Layer 2 of a small transformer language model trained on English Wikipedia (8 layers, counted from 0, width 64).
A neuron adds its activation times its output weights to the MLP's output. To switch it off is to set its activation to zero at one token and run the rest of the model.
A neuron's activation on a vector x is SiLU(gate . x) times (in . x), where the dot is the dot product.

Input weights of the MLP neurons that the questions are about. A number n stands for n times 0.0011.
n86 gate: 151 58 114 56 65 -66 -40 -8 203 -9 4 -128 -17 -216 116 -268 -78 80 61 -105 -196 277 155 -4 67 77 -169 -60 106 214 147 172 25 -175 37 56 -173 -155 -252 -200 -171 219 -23 -72 -99 258 -107 22 -16 173 -155 51 -308 -147 -163 -244 -88 -21 135 -65 62 131 21 -70
n91 gate: 6 -46 -61 54 99 72 91 -163 -150 112 -144 62 -149 -56 -141 -71 202 28 -74 -32 -39 93 -115 -208 -127 -10 100 -70 -187 -64 43 183 146 14 16 -38 -60 -149 -26 77 56 81 123 180 97 -27 104 224 13 -96 99 30 -47 -39 -121 -16 -264 3 110 47 92 164 -80 172
n124 gate: 332 -117 153 -10 -65 153 50 -138 49 -43 5 231 21 -10 120 -263 120 136 5 -45 -36 -174 -50 -301 213 81 90 0 -223 -91 -110 -240 305 236 92 186 38 220 173 -66 -115 418 215 -70 21 -371 -108 133 -118 -63 -10 -100 450 250 -16 88 -305 -83 -328 -48 -160 15 -153 88
n172 gate: 4 -33 -8 -67 -145 9 276 55 -108 190 47 243 -162 108 342 -219 -163 54 -243 -13 158 184 -25 -197 -294 51 71 -53 -120 51 57 269 220 -127 -261 63 40 76 -215 196 13 -71 253 25 -220 5 -137 -60 154 62 -214 40 -130 -81 -36 -60 -101 -17 -17 -13 61 222 -40 -13
n202 gate: 30 44 -37 66 53 136 -30 37 110 -28 -53 -94 86 7 170 17 285 -86 -107 -162 164 -100 -62 122 209 76 69 -80 24 17 196 44 34 -317 -97 -138 -32 162 -124 -3 99 33 -96 112 -190 104 -148 142 47 -21 48 -42 126 137 32 -132 117 -105 134 28 -153 47 -3 216
n225 gate: -170 -308 -261 12 94 65 -48 93 9 -304 -310 -52 -21 29 -51 191 26 -123 -93 147 178 179 -110 87 62 80 96 -143 172 -295 -108 331 -233 0 16 83 61 -81 129 -121 173 -130 39 20 -8 13 4 -127 -81 83 29 -88 165 73 -89 126 -87 -20 -223 43 65 178 63 -41
n325 gate: -33 133 182 4 -173 -70 20 114 142 -60 37 -31 0 -236 8 -33 9 -32 183 -124 -306 126 -130 -16 -143 -20 -42 -17 -30 -72 -134 69 180 0 -131 124 222 -51 17 -171 -4 52 4 267 259 9 53 -221 -33 143 -83 55 -213 -16 -4 -387 -84 -45 364 236 112 49 -139 -33
n86 in: 126 -23 159 -140 18 -76 -165 235 93 -40 197 -90 -268 13 172 0 -116 -12 214 -87 -42 -78 200 -165 202 87 -78 237 -184 112 181 151 48 129 -67 116 -24 -18 -380 55 -43 245 -157 91 -38 72 -89 14 97 69 -69 61 -128 -378 -110 -174 -82 -191 164 -66 -68 -63 -43 123
n91 in: 0 -39 57 166 -26 0 115 -93 3 131 9 10 -43 95 -82 21 141 36 -30 -12 -54 140 21 -109 -66 18 81 -60 -195 -203 155 112 50 -13 -60 65 -68 -152 -152 0 -3 -76 61 151 143 -106 103 207 18 -236 56 94 22 33 25 -88 -292 -64 -51 -76 -26 57 -109 164
n124 in: 348 168 347 -171 0 -5 151 338 -263 47 89 11 -77 51 34 166 -206 -161 149 -54 -219 -102 420 -298 27 -64 329 -73 36 44 143 -80 -56 -99 -105 127 -244 372 26 -119 -188 97 -148 -34 121 144 150 -43 -95 -133 -122 216 26 149 -188 -191 -61 5 20 278 52 -60 159 -35
n172 in: -97 116 48 -26 113 9 -130 35 178 -19 -301 -91 -196 -171 108 85 -66 22 111 -144 -13 -191 -293 217 5 -166 27 65 456 4 136 58 -109 -15 -142 -83 17 -168 191 27 72 164 98 -117 -63 -185 152 48 40 -96 258 87 -9 18 158 363 255 134 124 238 -72 -186 151 129
n202 in: 36 -78 125 92 -191 -173 -106 194 125 42 75 -43 -78 -157 -35 -185 -130 -145 223 -149 -40 70 94 0 -264 32 -97 -94 15 -217 -70 25 -215 -166 86 53 -108 -136 -96 29 -235 31 72 247 -69 -92 163 -43 61 122 -26 41 -196 -29 49 272 -107 22 25 -53 -27 -83 0 83
n225 in: 69 -150 -80 -248 57 29 -154 156 8 -49 -27 -251 -134 152 198 235 65 -60 0 -105 218 -358 -137 34 34 -38 198 -60 -68 -155 -122 69 -169 -80 -38 113 -90 20 -98 80 59 -71 154 -146 42 -106 139 -100 -31 71 211 134 200 19 -16 104 149 66 -23 185 80 195 28 131
n325 in: -104 -34 88 60 73 132 -57 73 -171 224 161 -99 79 -74 86 194 -127 -79 108 -64 -219 -16 119 -23 189 216 218 -24 -160 80 -142 -69 -51 -148 -219 57 -195 12 -229 -81 -94 86 77 23 89 49 35 -79 -104 345 -302 36 64 58 8 54 146 -163 -8 81 -40 31 270 12

Output weights of the MLP neurons that the questions are about. A number n stands for n times 9.8e-05.
n86: 60 -91 -135 138 22 49 116 181 -295 -213 275 115 -162 -90 92 341 19 433 278 -85 -293 182 -22 232 474 203 21 -12 66 -133 198 -81 231 -232 98 343 -117 -95 -156 139 -92 119 -109 33 -285 67 -78 -113 -112 16 178 80 -256 -280 -32 184 -47 -303 -121 -52 -105 154 220 171
n91: -22 32 56 268 27 -24 104 -51 -90 2 19 159 -202 -140 -201 -40 318 -2 -287 153 152 -6 -104 -68 33 -73 81 127 -110 125 -172 -120 194 -63 -132 -111 -29 -32 -124 -53 105 -131 -136 -15 193 61 109 7 -203 -177 -65 -46 -171 74 -150 -34 136 -149 329 35 -204 136 -150 207
n124: 173 26 -9 -58 -122 -9 -73 83 86 -140 107 -92 -137 38 -134 286 -49 -326 -131 46 160 -176 156 166 -310 92 -414 187 289 166 35 328 100 -389 -258 -240 387 -290 -167 -306 265 -143 -110 -269 -117 67 3 37 389 233 30 202 -49 327 250 55 -10 403 45 -198 189 -113 51 63
n172: -264 286 45 -278 67 -141 -104 -181 122 -250 -174 111 -63 150 62 -93 -16 -336 93 -179 158 -328 -76 12 -143 149 122 2 136 144 76 -183 -202 -83 59 135 254 139 1 -111 -160 170 -56 -39 -108 -93 94 -90 143 -213 229 180 153 112 -152 -120 194 75 -293 461 48 -13 -161 -371
n202: -232 -129 60 122 83 -164 20 -168 -54 -26 -65 52 -16 208 19 95 -48 181 -126 105 7 -115 -8 -66 108 10 133 230 -6 87 264 149 59 41 -60 -33 -16 94 321 -141 66 11 58 -225 286 124 -63 -37 84 3 77 91 236 8 2 -55 196 31 -95 21 -14 166 131 -12
n225: 23 11 356 -62 91 59 97 -132 82 277 155 198 -82 -112 -128 -309 -211 134 296 -150 -139 241 151 -115 66 -55 -273 128 -26 275 149 -22 -19 -175 118 -19 292 -85 9 -72 0 337 17 157 97 -57 -163 95 80 -57 -182 -127 -253 -91 -77 -232 174 -19 293 -175 -25 -327 125 -121
n325: 184 90 -16 57 93 -121 51 171 -44 73 202 -4 -175 247 74 308 11 74 71 49 -147 89 88 -245 359 -56 -428 101 -151 -437 308 -4 -67 -263 43 82 124 43 36 -48 50 -148 23 211 45 -87 82 -54 -4 -89 -100 232 45 -161 116 45 -114 -15 -44 -228 136 -30 -460 -17

Each question names a token from some text and the token that comes next. It shows the vector x that enters the MLP there. A number n stands for n times 0.0089.

Then comes g, the gradient of the next token's log-probability with respect to the MLP's output, scaled to length 1. A neuron's effect is roughly proportional to its activation times (output weights . g). A number n stands for n times 0.00094.

" and", then " his"
x: -21 48 112 67 -7 -159 -117 58 76 -78 113 19 173 -90 133 102 -216 -84 -4 79 -183 84 -118 -234 391 83 -53 112 -64 27 80 -167 -40 -111 -86 77 -92 100 -265 51 -36 41 -101 191 -146 -167 167 -80 -84 53 99 289 -122 -21 20 157 18 -212 37 -118 -46 94 -69 20
g: 54 -7 -42 -226 19 -187 -27 -17 -121 -49 -33 -30 269 -67 0 -117 -292 130 129 -18 -147 -293 -71 100 -51 -120 -244 -132 -139 -12 -24 -116 -147 0 60 -32 -117 -66 -365 73 83 -170 -228 133 -45 -50 8 28 -17 -109 112 -43 206 38 -297 232 50 70 122 -27 -44 -140 -47 86
Which neuron, switched off, raises the next token's probability most? n202

" Wall", then "ack"
x: -248 98 45 -184 -247 -9 -199 -22 -36 -65 -278 53 108 -16 -99 146 56 -62 28 -112 -13 -148 17 59 110 -36 -182 -265 171 25 -126 -6 192 -154 13 0 -209 -91 -299 136 87 -65 -156 9 36 113 126 152 -159 -167 -174 -146 -154 104 -28 132 -2 -26 -74 62 -27 15 -50 121
g: -339 107 -49 25 -63 57 -40 -141 156 -56 -20 -72 -131 77 225 -29 121 327 -56 -171 23 4 -68 -38 -64 30 206 73 -11 -14 172 -185 -83 97 -58 -86 -85 277 -27 201 -76 248 -255 9 107 171 172 -88 -143 -176 22 82 192 -61 182 27 56 -216 21 -7 -14 186 -67 61
Which neuron, switched off, lowers the next token's probability most? n202

" End", then "urance"
x: 83 13 -232 -210 -112 -76 -38 -46 -142 -60 -126 56 -16 -78 -237 35 97 86 243 -238 -11 61 73 278 31 -42 -121 -319 129 -34 -193 -6 81 -155 100 -209 51 -80 -325 128 -245 -77 -128 182 50 -147 39 -102 -145 -241 -9 -133 18 23 -138 16 -11 -113 47 25 43 115 -105 -8
g: 226 115 -165 64 120 -81 -110 30 -29 -156 32 -178 -28 163 -29 -310 -42 65 -51 -308 39 236 -99 -259 -77 44 241 -6 -42 51 -154 -173 50 158 49 -58 -40 115 30 129 -70 -37 -65 206 -67 298 -183 -20 -239 -178 -113 -16 182 -94 -72 -55 -218 -60 -3 52 -67 -13 28 35
Which neuron, switched off, raises the next token's probability most? n124

"es", then " working"
x: 227 180 -307 58 -77 -143 -22 148 161 -10 -14 164 147 63 -72 12 -134 111 62 -157 -55 37 -109 114 264 115 -233 -328 25 -166 -138 -71 115 -30 -142 -88 21 -5 91 -148 119 -33 59 75 -56 -145 -16 -221 -9 -87 19 -137 -39 111 -104 226 -36 -6 126 -39 107 131 1 -44
g: 102 -277 -77 -39 -122 -150 -101 63 70 -50 9 -151 -19 -3 -58 62 -37 -214 -29 -66 -38 -44 122 -231 -145 -25 -94 230 102 48 335 -116 0 -244 -135 -41 127 19 -73 -221 94 -91 -115 -218 -111 113 202 -90 252 36 103 304 -137 -157 -51 160 -32 31 -85 -146 -14 22 -55 164
Which neuron, switched off, raises the next token's probability most? n124

" an", then " actress"
x: -12 188 27 -67 -178 -109 -42 158 -71 -12 -65 -156 210 -201 57 87 -8 -10 101 121 62 111 -13 -83 221 -46 -215 -3 -44 -138 -92 -18 93 7 106 177 246 39 -319 132 20 -50 -66 116 -60 205 22 121 -117 -47 170 31 -213 -6 -58 159 94 -147 -48 -76 132 132 -113 216
g: 134 83 93 -162 32 86 103 150 -51 42 -69 116 -3 -24 -40 65 183 52 52 176 153 -149 38 69 12 154 -96 36 -107 -3 -111 -45 167 -212 -122 -11 -144 60 -50 -210 -355 83 237 -248 106 218 -158 -25 -256 -15 -98 -126 -118 -24 5 60 170 -6 -47 -161 -333 -197 99 -9
Which neuron, switched off, lowers the next token's probability most? n86

".", then "\n\n"
x: 30 85 39 -136 -201 -79 146 215 73 -18 93 -27 46 -84 143 183 -86 85 132 -4 -95 125 -76 -113 221 25 -291 -76 55 -52 17 -222 43 -211 19 211 48 -123 35 34 29 241 -125 169 -136 -50 50 -134 -21 -165 -83 229 -178 -160 -24 59 85 -144 130 138 88 111 -51 -161
g: 35 195 226 144 -303 -7 -210 84 -60 134 -133 243 -67 -72 5 17 -25 185 163 157 84 -22 -91 213 -93 -105 -110 -219 154 277 249 -28 -18 -38 230 -44 15 -12 29 26 -137 188 5 4 -11 69 -119 -83 90 -143 -155 -264 -165 56 136 -5 149 46 15 56 1 -106 175 -28
Which neuron, switched off, raises the next token's probability most? n325

" he", then " cross"
x: 15 49 -57 22 56 -48 18 113 150 -111 35 -142 68 -317 32 223 -187 81 142 -7 -146 -39 -127 -239 81 100 -294 -202 93 -55 -77 -81 200 -144 20 100 82 121 -244 -84 40 -33 -45 223 -110 -123 274 -102 26 -103 103 30 -5 139 -7 15 25 -56 59 -6 47 -113 14 164
g: -93 116 79 -176 21 -168 133 -17 -40 -76 -34 -39 -222 178 -4 -86 -93 -62 205 178 -137 46 119 46 91 34 9 -17 223 -22 -89 101 -151 -131 -186 -47 6 -99 -51 202 104 -26 41 -200 -132 -8 237 78 -322 34 -16 -70 -15 211 -152 145 -158 -20 -238 -135 -183 -114 -310 144
Which neuron, switched off, lowers the next token's probability most? n325

" as", then " he"
x: 140 36 -166 -101 48 -300 11 114 -68 64 -98 32 41 -109 43 90 -138 105 9 -89 103 66 -69 43 226 -16 -182 -21 37 162 -202 -16 12 -113 26 196 -27 18 -260 -77 233 -18 -115 114 -179 -47 -2 -158 -155 -118 150 160 -129 120 -152 -68 29 -212 190 39 37 -23 -93 -185
g: -27 -16 -81 -115 -163 118 -476 93 -25 -21 105 -95 31 -43 -103 -228 -41 -47 64 50 61 -121 19 -19 -131 25 -153 -49 65 -57 -83 -49 -115 -167 -108 350 63 -122 144 -95 174 -24 -117 54 333 -15 158 -310 97 163 -55 16 77 -100 66 -141 158 -21 -90 44 64 144 93 -80
Which neuron, switched off, raises the next token's probability most? n86

" gra", then "ss"
x: 174 48 69 209 38 -116 -178 156 130 -115 19 10 132 -109 -83 -5 -147 89 121 -106 105 60 -9 41 -193 -94 -352 -97 24 -188 -108 -47 -124 -63 -51 155 -121 34 -215 -7 29 -60 173 38 -97 114 141 -81 -197 -150 150 -69 -244 -36 -338 108 -20 306 -8 -7 -112 -20 -47 48
g: 94 112 -99 -180 57 2 159 186 60 -261 -77 -99 -21 -376 50 -148 -165 -158 26 124 -94 -164 329 -3 87 -190 -204 49 -108 -34 89 88 -118 115 69 52 -126 -170 160 -12 -29 -154 -1 63 -166 -232 76 -93 85 23 29 -111 40 51 -171 -8 -45 5 20 57 6 -268 250 1
Which neuron, switched off, lowers the next token's probability most? n202

" Barbara", then " Writer"
x: 19 -80 -41 -200 -47 98 17 -49 -127 -102 -65 -62 3 -35 -10 268 -202 -150 199 186 5 50 -46 -125 168 46 -29 -66 116 -2 -53 128 119 -77 -271 -139 -76 4 -165 -237 111 26 -67 -45 124 -45 50 8 -110 148 -161 -177 -89 31 -303 223 228 162 -206 161 62 22 -11 -248
g: 28 -11 -68 80 75 -18 -57 -229 -246 49 -118 -179 236 89 -37 -246 60 -79 -66 -77 -295 52 -107 -155 98 73 64 -21 -150 142 22 -185 6 -168 5 -47 259 133 -30 -156 -56 -232 -20 9 93 256 -2 43 -37 -64 -75 13 -171 -61 179 -183 0 130 13 170 -325 76 -190 66
Which neuron, switched off, lowers the next token's probability most? n225